Layer 4 of a small transformer language model trained on English Wikipedia (12 layers, counted from 0, width 96).
A neuron adds its activation times its output weights to the MLP's output. To switch it off is to set its activation to zero at one token and run the rest of the model.

Output weights of the MLP neurons that the questions are about. A number n stands for n times 0.0094.
n82: 21 -1 28 -2 0 5 14 -12 0 37 24 35 8 -1 9 1 3 6 -40 -8 53 -8 5 10 4 50 -46 28 -1 -33 1 27 -29 -13 14 1 -30 -40 0 14 16 -4 9 -32 16 -13 21 44 -12 37 -8 3 9 9 -47 68 0 0 22 1 37 -33 5 -5 21 5 25 -7 32 4 -12 3 56 60 -10 30 -1 -14 -9 -21 14 -39 -4 -21 34 43 8 -6 19 17 -10 11 27 -17 3 2
n84: -10 2 -15 16 36 39 -1 22 5 -15 -13 10 -22 12 -5 26 22 -13 -24 2 -43 -17 22 -15 32 -4 25 -27 -12 28 -36 9 -25 10 -24 18 5 -19 11 17 -5 -26 -2 21 19 -38 -19 -28 30 -19 -3 -19 -9 -10 13 -17 -27 12 11 -16 -5 -39 17 1 -9 24 18 6 34 5 -7 13 -2 3 1 -16 3 10 40 64 -21 10 10 -15 4 -6 -11 -21 24 21 32 29 -17 7 28 -17
n92: 25 34 16 15 12 45 -18 -4 3 -36 -2 -21 14 -8 50 3 7 -21 11 -20 54 -15 23 7 -28 -1 -18 8 -27 -21 44 11 -11 -14 -16 -7 16 11 22 4 -51 26 -4 -35 -12 -27 -8 5 3 9 -1 -26 6 -48 17 -45 -19 -1 -20 9 -23 2 -2 15 -10 -7 12 39 -14 -35 4 1 -29 11 2 -3 -45 10 -17 29 -12 41 -1 -9 -7 -9 7 -23 -25 7 4 5 17 9 -7 -6
n139: -21 -42 -36 -11 11 21 -7 -1 -1 -7 -19 0 -19 -29 45 -52 6 -29 37 -34 18 24 36 32 3 3 3 34 9 65 -14 11 -14 -21 -3 22 20 -6 3 -8 1 -8 9 4 -29 22 24 16 31 -12 -13 26 18 -40 1 25 12 3 19 8 2 -8 10 -25 11 -34 -13 -25 -35 11 15 1 -6 18 -14 -20 4 31 -28 -3 -17 -43 3 -7 25 23 6 -13 -39 10 1 34 18 -27 2 1
n153: -11 36 -1 17 15 19 10 10 8 21 11 32 9 -17 -22 12 -30 15 36 11 2 15 -2 3 -19 25 -21 28 10 54 16 5 16 14 2 -4 -15 30 -6 30 -19 17 -6 -2 19 -33 -40 20 19 26 -1 -15 -5 -35 5 31 -7 -3 6 6 -1 -2 -2 -27 15 9 -2 23 -13 -12 33 17 -9 4 -5 -28 -47 10 8 -19 0 2 -2 -1 17 -19 17 -28 -4 3 20 -3 -54 9 -17 -5
n185: 16 -27 -10 9 17 16 17 33 13 1 -2 -13 23 -2 6 15 13 -33 -8 -4 -18 38 8 42 6 2 27 -5 -8 9 -19 1 3 -12 9 41 -13 3 -18 15 -7 -13 35 10 28 6 -5 -25 -31 -11 -31 8 3 4 3 31 2 17 39 -76 -11 -1 6 -30 18 -2 14 -14 -4 41 0 -3 -12 -30 -19 9 -19 14 24 4 51 -20 -24 10 8 25 31 2 4 40 18 -9 24 -11 -29 -18
n192: -3 -13 8 32 3 10 19 -10 -12 25 -25 -22 -17 13 37 -5 -10 -3 -1 -10 20 -36 2 42 -9 -28 19 1 7 3 -2 11 -30 -11 -6 27 -26 23 23 -22 21 -38 -14 35 3 -34 -48 -19 0 -5 18 12 -1 -19 1 -14 -28 32 24 8 -7 7 16 -5 2 2 -8 -32 0 -22 7 20 -10 -12 15 5 -26 -25 25 24 5 -28 15 9 -13 9 -22 67 9 15 40 14 50 9 -15 -47
n219: -10 27 -13 1 1 95 -25 4 7 12 21 10 -32 -23 -8 -2 -12 -11 -6 -9 -6 -7 -1 1 0 8 16 -27 5 -8 15 1 33 -10 -3 -5 -21 -2 10 3 13 20 49 -6 30 -16 10 9 -33 3 14 3 6 -11 11 -7 15 -35 -15 -4 5 -10 -21 -18 15 -25 1 2 -6 -3 14 -17 25 5 -8 6 19 18 -15 2 26 -13 -31 -15 32 36 21 -13 7 -22 31 22 9 -6 -18 6
n231: 12 -24 5 -6 82 18 29 -14 -30 -11 -11 1 8 16 13 23 5 -17 4 2 -15 1 25 32 -5 4 -12 22 -3 24 14 -42 -32 -25 -31 -8 -18 -13 -4 -46 51 5 10 -15 5 6 2 -12 9 0 13 -1 20 -38 52 -29 1 -1 -14 -14 -13 10 -6 37 2 14 -32 -1 22 20 7 16 1 2 -8 -17 18 35 -23 -30 14 -10 -9 -9 42 0 -42 -7 -15 4 -26 44 -18 5 -15 19
n254: -35 11 53 26 50 7 23 -1 -3 6 33 -12 29 -7 -1 6 0 17 -14 -29 10 -26 13 2 3 -36 -7 16 -11 26 26 -9 -21 14 12 7 11 47 -24 -30 -6 5 -38 -28 22 -34 -15 -11 6 -9 -43 -25 -7 20 13 -8 8 -21 -3 2 6 44 0 5 7 -6 -8 23 16 21 -24 -11 -7 6 -36 -7 -36 -17 -31 1 14 27 0 38 8 0 -24 -38 -32 28 -16 -7 23 -17 -12 -21
n270: 18 -22 -5 0 18 14 -4 36 -7 -4 -26 36 -37 20 -14 -12 32 4 24 38 -22 -13 -6 27 20 30 20 -34 -13 -14 -4 14 -33 -24 7 -3 60 -9 1 56 -14 15 -6 27 45 13 -1 30 -12 -15 -1 4 35 -46 -1 28 -15 1 -17 -36 -12 -10 -20 25 22 16 -7 -15 8 14 -30 11 3 -16 5 -26 -32 -13 19 15 -12 34 -2 -29 -17 45 5 -9 -18 -20 -22 15 -24 -49 -4 8
n273: 18 37 -8 13 10 65 15 -32 -1 -30 6 -7 -32 -5 -2 -14 4 -17 37 -8 14 -54 34 7 -14 2 -11 -21 26 -18 9 -34 13 -9 10 31 17 -19 -22 -20 6 8 -34 -10 -3 -27 -22 11 12 1 2 3 20 -49 10 -22 -5 15 -1 33 -10 -8 0 1 21 50 17 8 10 -7 52 -6 -5 -9 4 -31 -26 -20 -9 54 18 -15 -32 2 -16 -37 8 -42 -13 25 -28 26 8 -13 -15 -2
n289: -3 10 33 8 6 -28 12 -2 5 17 -18 -1 -8 7 -50 -37 19 1 -34 -7 11 -14 -14 -28 -6 -14 25 -18 1 -14 11 -20 36 6 2 11 -27 22 -5 -1 11 8 13 21 -22 3 -17 0 39 31 8 19 -20 4 10 35 1 11 -6 9 6 43 -6 12 21 13 13 -2 6 24 -49 -4 -6 -33 6 -44 -17 -13 11 -31 8 -8 -10 -20 -50 -3 28 -14 27 -7 -1 -30 -1 -20 -30 -16
n295: 10 -9 -5 -19 -4 6 -3 1 14 3 -33 -23 36 -36 -5 -16 0 -25 -14 -52 9 13 -10 -48 -6 -10 7 25 -15 -93 24 19 26 -7 21 -15 30 -47 -10 46 2 26 -41 23 -1 10 -8 33 6 11 55 20 9 2 -25 -9 -3 -27 34 -16 -14 -25 -16 -27 35 -33 5 17 -22 -6 0 23 0 32 8 27 1 -23 -18 -23 -72 21 20 1 15 -36 24 23 5 8 -23 21 5 12 -14 -14
n307: -7 -5 32 7 -12 -42 36 35 40 -11 31 21 43 -21 -4 8 1 11 6 -26 -33 -39 46 14 -58 1 34 -18 -20 -1 23 16 10 23 4 -18 -19 -16 -7 -43 34 13 -17 1 1 -46 6 23 31 -16 -8 -3 -51 21 19 -22 -21 16 -21 -30 11 48 -1 12 7 28 -17 -26 -10 -20 -34 7 5 -5 9 -34 12 -41 1 -39 10 7 39 -1 15 -2 9 -4 -66 -3 6 2 -11 9 -22 43
n377: -1 -13 18 -7 3 -7 -6 8 4 -28 -30 5 -1 5 -14 -29 -7 -34 14 -38 44 -25 -2 -10 -38 -8 -6 10 7 4 11 24 1 21 -27 -37 -3 3 -1 18 -9 17 17 21 -4 -11 -30 -15 19 2 -18 1 -19 8 -7 -34 7 67 -9 -28 6 3 10 31 18 4 -27 -3 -8 -10 -41 4 37 -7 -11 -8 33 -6 14 8 -13 -15 -8 14 -1 -37 15 -28 -15 0 -4 -35 -16 30 -15 23

Each question names a token from some text and the token that comes next. It shows the activations a of the neurons there, in the order above. A number n stands for n times 0.034.

Then comes g, the gradient of the next token's log-probability with respect to the MLP's output, scaled to length 1. A neuron's effect is roughly proportional to its activation times (output weights . g). A number n stands for n times 0.0042.

"oom", then "ing"
a: 0 0 60 -1 9 0 -1 -1 -2 -2 0 35 0 0 0 0
g: -44 48 -16 16 5 -7 -24 2 47 -6 -2 15 -2 -23 -27 38 3 -25 0 48 -19 -12 -34 -38 -14 -1 15 -56 -6 20 -1 21 27 -10 -9 -18 10 29 -29 20 -5 18 -6 32 57 -28 -10 42 -43 22 -17 24 -38 4 11 -6 14 26 -3 42 -24 72 3 -10 -28 8 3 32 13 -5 -25 -36 -25 6 -17 1 -19 23 -9 -5 21 10 -8 18 -24 -16 6 -12 14 -6 -3 -2 -6 -42 41 8
Switching off which neuron hurts the next token most? n153

"te", then " this"
a: 0 0 1 0 -2 49 -2 6 0 0 0 -4 -4 0 -2 0
g: -32 7 -36 25 -21 -23 0 9 53 -4 -33 26 -26 -5 2 50 -32 -41 26 18 -2 4 20 -17 32 37 -16 31 -4 14 -9 16 -7 46 -47 -21 3 4 3 -17 -23 -16 -21 6 -24 21 9 -37 -10 37 7 3 -61 29 -1 21 -5 9 -21 40 -1 -47 -26 -9 -15 16 -10 6 29 -44 -8 -15 -20 24 -20 4 -1 6 -1 -24 21 36 19 38 11 -3 -22 24 -29 -16 -2 16 5 53 34 -6
Which neuron, switched off, raises the next token's probability most? n185

",", then "57"
a: 0 32 -2 0 -4 -5 24 -4 0 0 0 0 20 -5 0 0
g: -24 20 15 7 12 2 -41 23 -10 25 14 -50 10 9 -15 -32 -16 -15 59 13 0 -55 -25 38 52 -22 -34 -12 -27 -19 -30 2 -20 5 -6 8 18 -12 11 43 -52 9 21 -11 42 -28 -33 -23 4 -9 -42 1 -1 5 1 -40 -23 63 -10 -18 24 -23 4 25 -10 13 25 12 -8 -20 -6 -9 -16 5 26 -6 -22 -17 0 -1 -11 -18 -18 -16 27 24 14 8 31 -20 5 11 -37 38 38 9
Which two neurons, each switched off alone, lower its probability most, in order? n84, n192

" |", then " 91"
a: 0 -2 0 0 -1 -1 13 -3 0 -1 0 0 0 -1 0 -4
g: 44 38 -12 4 -18 12 16 8 -9 49 22 -18 12 -4 38 -27 12 20 14 39 0 28 6 21 -10 8 -31 3 17 -33 6 -17 -8 41 34 13 34 16 -20 46 41 1 -4 -18 -7 10 6 10 -30 19 -21 -39 25 -16 2 43 18 -10 2 -2 -10 -54 -5 -3 21 -22 13 50 19 5 -6 -42 -17 6 -13 -53 -38 11 -45 -29 -4 28 -15 -36 18 9 -16 -18 -15 0 25 37 24 -5 44 -13
Switching off which neuron hurts the next token most? n377

" store", then "s"
a: 0 0 78 0 0 -3 0 -4 0 14 -3 17 -5 0 0 0
g: 9 -13 -27 5 30 -3 -20 0 -1 -15 11 -20 7 1 -9 -22 -3 17 21 24 -36 -8 -13 -20 -40 -17 2 -10 -35 15 33 16 -35 -26 -16 -21 22 3 8 43 -18 32 22 2 62 13 6 -39 -17 -15 -46 31 -17 -5 9 -46 -19 -45 19 -14 25 5 -8 -42 -25 39 15 -8 -28 -50 24 -34 -10 30 9 -12 45 0 -18 18 -9 19 17 10 3 33 -56 -10 -29 -11 -19 -37 -28 18 -15 -21
Which neuron, switched off, raises the next token's probability most? n273

"5", then " kg"
a: -3 -5 0 0 0 -5 -2 -3 0 0 0 0 -4 -3 0 0
g: 12 -3 -12 22 6 8 -13 35 3 -15 -2 17 -9 -25 -32 -14 28 18 -45 18 18 23 36 -38 -2 -5 12 -47 -44 11 3 -2 28 -8 -11 7 -24 -18 -23 30 -21 -49 -21 16 -1 -53 -41 14 8 -30 -34 2 -13 -17 33 3 -19 0 38 14 -45 14 13 1 11 -17 -26 19 17 -1 72 60 -1 -7 41 -10 9 1 18 4 6 25 27 -28 -44 -23 -18 -2 4 -6 1 7 24 -3 48 -7
Which neuron, switched off, raises the next token's probability most? n84

" Hu", then "ep"
a: 0 0 -4 48 0 0 0 8 0 26 0 4 0 0 0 -2
g: -9 -5 1 4 9 -4 10 2 13 -14 -12 17 1 8 -23 -1 16 -34 46 10 -22 -10 14 21 3 21 -5 67 5 14 -16 18 32 27 -16 -39 -15 -2 1 26 -4 29 -8 9 33 -32 25 28 16 39 9 22 28 12 18 10 16 4 -29 36 9 -5 -31 -25 27 -57 -25 24 21 -4 -22 15 -5 -20 -1 -3 5 -13 -32 -6 -28 23 -62 1 65 11 50 -30 -7 11 -28 57 4 -4 8 50
Which two neurons, each switched off alone, lower its probability most, in order? n139, n219

"des", then "c"
a: -5 0 0 -3 -4 0 0 -2 0 0 -2 0 -5 0 84 0
g: 3 -40 22 26 11 -8 9 6 11 16 -34 6 -7 -1 -15 7 -22 -4 -24 -21 -94 16 17 -15 -49 -18 13 29 10 -51 -4 -5 -27 -1 26 5 -10 -27 0 -20 9 -24 1 18 -28 16 36 -36 22 -32 4 14 -9 33 -40 -9 2 -13 -22 -10 -10 -30 -32 13 2 29 9 -24 -5 -51 -4 43 22 -43 18 45 30 -17 -11 1 -16 9 11 -42 17 0 -38 48 -6 -12 14 -9 -8 18 12 7
Switching off which neuron hurts the next token most? n307

"for", then " g"
a: 0 -1 0 35 17 0 0 -1 0 0 -4 0 -5 0 -4 -5
g: 6 35 6 -12 -3 2 28 7 32 -13 2 -19 -10 14 -9 38 35 3 22 10 14 31 6 -6 -42 21 -30 10 -8 30 21 3 9 -34 12 31 36 -29 54 37 -44 10 35 -38 -6 -33 -10 11 -4 -2 10 -11 41 -19 -10 -41 -40 24 13 -41 2 22 -50 42 10 -15 -62 8 -42 50 8 -3 12 -3 6 0 26 1 -11 17 12 11 -16 20 -2 0 20 -1 33 27 21 33 28 -20 5 4
Switching off which neuron hurts the next token most? n139

" Nazi", then " Germany"
a: -5 0 6 19 0 -2 -1 32 75 6 0 20 0 0 0 -1
g: -22 10 -6 56 -38 -6 12 -22 6 24 25 -8 8 -7 -7 -32 -25 7 -31 -4 35 4 -37 1 -25 -2 -32 59 30 -59 -12 3 6 -37 32 -48 -58 -26 3 -44 -15 29 9 -9 33 -25 -3 33 8 -17 38 0 7 -8 -10 -37 39 11 1 3 0 12 3 7 23 -11 -5 -4 20 24 -4 48 -4 -6 -27 -24 -22 -21 30 -3 -29 -2 26 12 12 34 2 26 13 -5 -29 26 28 19 -16 16
Which neuron, switched off, raises the next token's probability most? n139

"te", then " of"
a: 0 6 2 0 -3 62 0 1 0 0 0 -4 0 0 -1 0
g: 20 -65 6 -16 -1 -16 2 -13 1 24 22 -17 12 18 5 -51 8 25 -11 -1 4 -10 -23 9 17 32 30 -63 15 -24 31 42 28 12 -1 24 -16 -8 -8 29 10 14 -3 56 -31 -6 -7 -14 14 -16 6 10 -44 14 33 -3 9 12 -11 -20 -32 -37 25 -12 -4 -8 16 -25 -32 -20 -30 23 -21 -29 -8 -16 34 -12 11 4 33 40 -16 -37 -51 47 1 13 -14 -31 -1 -1 -8 57 4 4
Switching off which neuron hurts the next token most? n185

" medical", then " school"
a: -3 -1 67 -3 -5 -3 -3 13 47 -2 0 12 -2 0 0 0
g: -5 -12 6 -18 5 2 4 15 19 -5 15 13 -15 -7 3 -18 2 -13 -23 7 0 -18 -15 -14 -6 37 -24 44 5 40 13 3 -9 -4 -29 34 -14 43 23 28 -1 -29 6 -15 -59 27 35 -20 -22 45 -22 -22 36 -15 -19 -68 -26 18 0 34 25 8 18 -20 -16 45 -27 -25 -3 7 17 -9 33 -55 -44 13 5 24 28 14 -6 0 -67 29 0 -25 -7 -4 -12 6 16 -43 -9 20 2 19
Switching off which neuron hurts the next token most? n92

" and", then " under"
a: -5 -5 -1 -1 -2 24 8 27 -5 0 0 0 14 -2 -3 0
g: -12 -10 -4 8 -53 1 -39 -41 -51 -5 -5 16 16 -52 -1 -3 18 31 12 -33 -31 4 12 -15 -36 13 48 37 -28 17 -39 6 22 -3 12 2 -14 44 -40 -17 0 4 -25 30 -18 2 27 7 -5 13 24 1 15 -7 -1 -4 23 15 26 7 20 4 -36 -4 26 -22 35 18 61 -19 -3 1 -15 -5 8 -38 -10 -5 21 -11 -2 -10 4 -42 -31 3 48 45 -28 -13 18 -14 -31 -26 -27 32
Switching off which neuron hurts the next token most? n289

" station", then "="
a: 0 0 23 0 0 -3 -5 30 0 -1 0 52 -5 0 0 0
g: 5 -24 2 -40 52 -13 -46 29 13 -1 -17 62 16 -32 7 12 8 26 1 6 14 6 -24 -51 -18 32 40 23 -11 -14 -7 4 2 39 13 -13 -31 -42 -29 7 2 20 32 -25 16 -1 -26 24 -16 -4 5 -47 20 19 40 -9 -6 -23 30 -13 -40 11 7 -38 -10 0 -16 -1 8 -18 -10 -27 -6 10 13 14 -23 -33 14 -34 -32 49 13 0 -20 13 -27 -16 -43 -37 26 -7 -9 -26 -15 33
Which neuron, switched off, raises the next token's probability most? n273

",", then "74"
a: 0 25 -2 0 -5 -5 36 -5 0 0 0 0 33 -5 0 0
g: 12 45 17 -24 1 -15 -34 -5 -7 7 -1 -39 20 17 2 -38 -22 39 9 -12 39 -25 12 29 58 4 -36 -6 37 -5 -19 -30 -11 21 3 40 7 23 11 8 -31 -13 16 -19 29 -19 -28 -27 14 -47 -56 -27 17 -4 11 -30 -1 31 9 -27 14 13 41 22 4 32 0 10 -11 -3 27 9 -21 0 5 -39 -13 -30 7 -23 -21 -13 -4 11 16 19 15 0 74 -14 20 -4 -52 19 5 6
Switching off which neuron hurts the next token most? n192

" Park", then ","
a: 0 0 22 0 0 -5 0 44 -4 -3 0 71 -1 0 0 0
g: 14 25 -41 -21 34 -13 38 -32 25 -4 45 13 26 8 5 -27 -56 34 -21 -44 25 -15 22 -4 21 11 13 14 10 9 7 -18 -42 39 -23 18 -3 -7 -11 -59 -10 14 -12 -28 -11 11 -5 -1 3 -12 24 -26 15 5 -6 -21 -26 21 13 -33 11 -3 -42 10 8 30 11 -37 21 62 -19 -33 12 20 -6 1 -7 17 -46 33 12 -16 -8 30 24 -18 22 -24 32 32 34 -11 0 -20 5 -32
Switching off which neuron hurts the next token most? n273

",", then "55"
a: 0 38 -2 0 -5 -5 19 -5 0 0 0 0 29 -5 0 0
g: -19 30 10 33 -8 -13 -39 4 -20 24 8 -22 26 18 -17 -35 -17 -18 76 11 -18 -39 -31 9 44 17 -18 -30 -12 -28 -52 12 0 -7 -6 16 -14 -39 33 10 -37 1 26 -15 24 -29 1 -9 20 -28 -56 2 -17 -11 12 -31 6 47 -5 -14 26 -26 37 12 -11 11 15 14 4 -21 -16 8 -26 -4 8 -5 -20 -7 13 -14 -8 -15 -50 2 16 -16 -25 11 31 -24 1 17 -43 37 38 4
Switching off which neuron hurts the next token most? n84

" |", then " |"
a: 0 0 0 -2 0 0 -1 -2 0 -4 0 0 0 -4 0 -2
g: -6 35 0 34 33 43 -25 -22 -26 -14 -13 -7 -16 22 -18 -2 -25 -67 20 46 26 -10 -39 18 9 -2 19 -18 -15 8 -9 -4 -2 19 -11 49 -33 81 42 -11 2 29 -1 -11 -10 3 13 19 -30 21 18 -24 1 8 0 28 -6 -1 -40 -21 -22 -9 2 11 -16 -9 20 68 22 -33 14 21 1 -12 18 -15 -31 -12 -9 14 19 37 -8 -16 -40 10 21 8 -9 -16 23 2 8 38 19 14
Switching off which neuron hurts the next token most? n295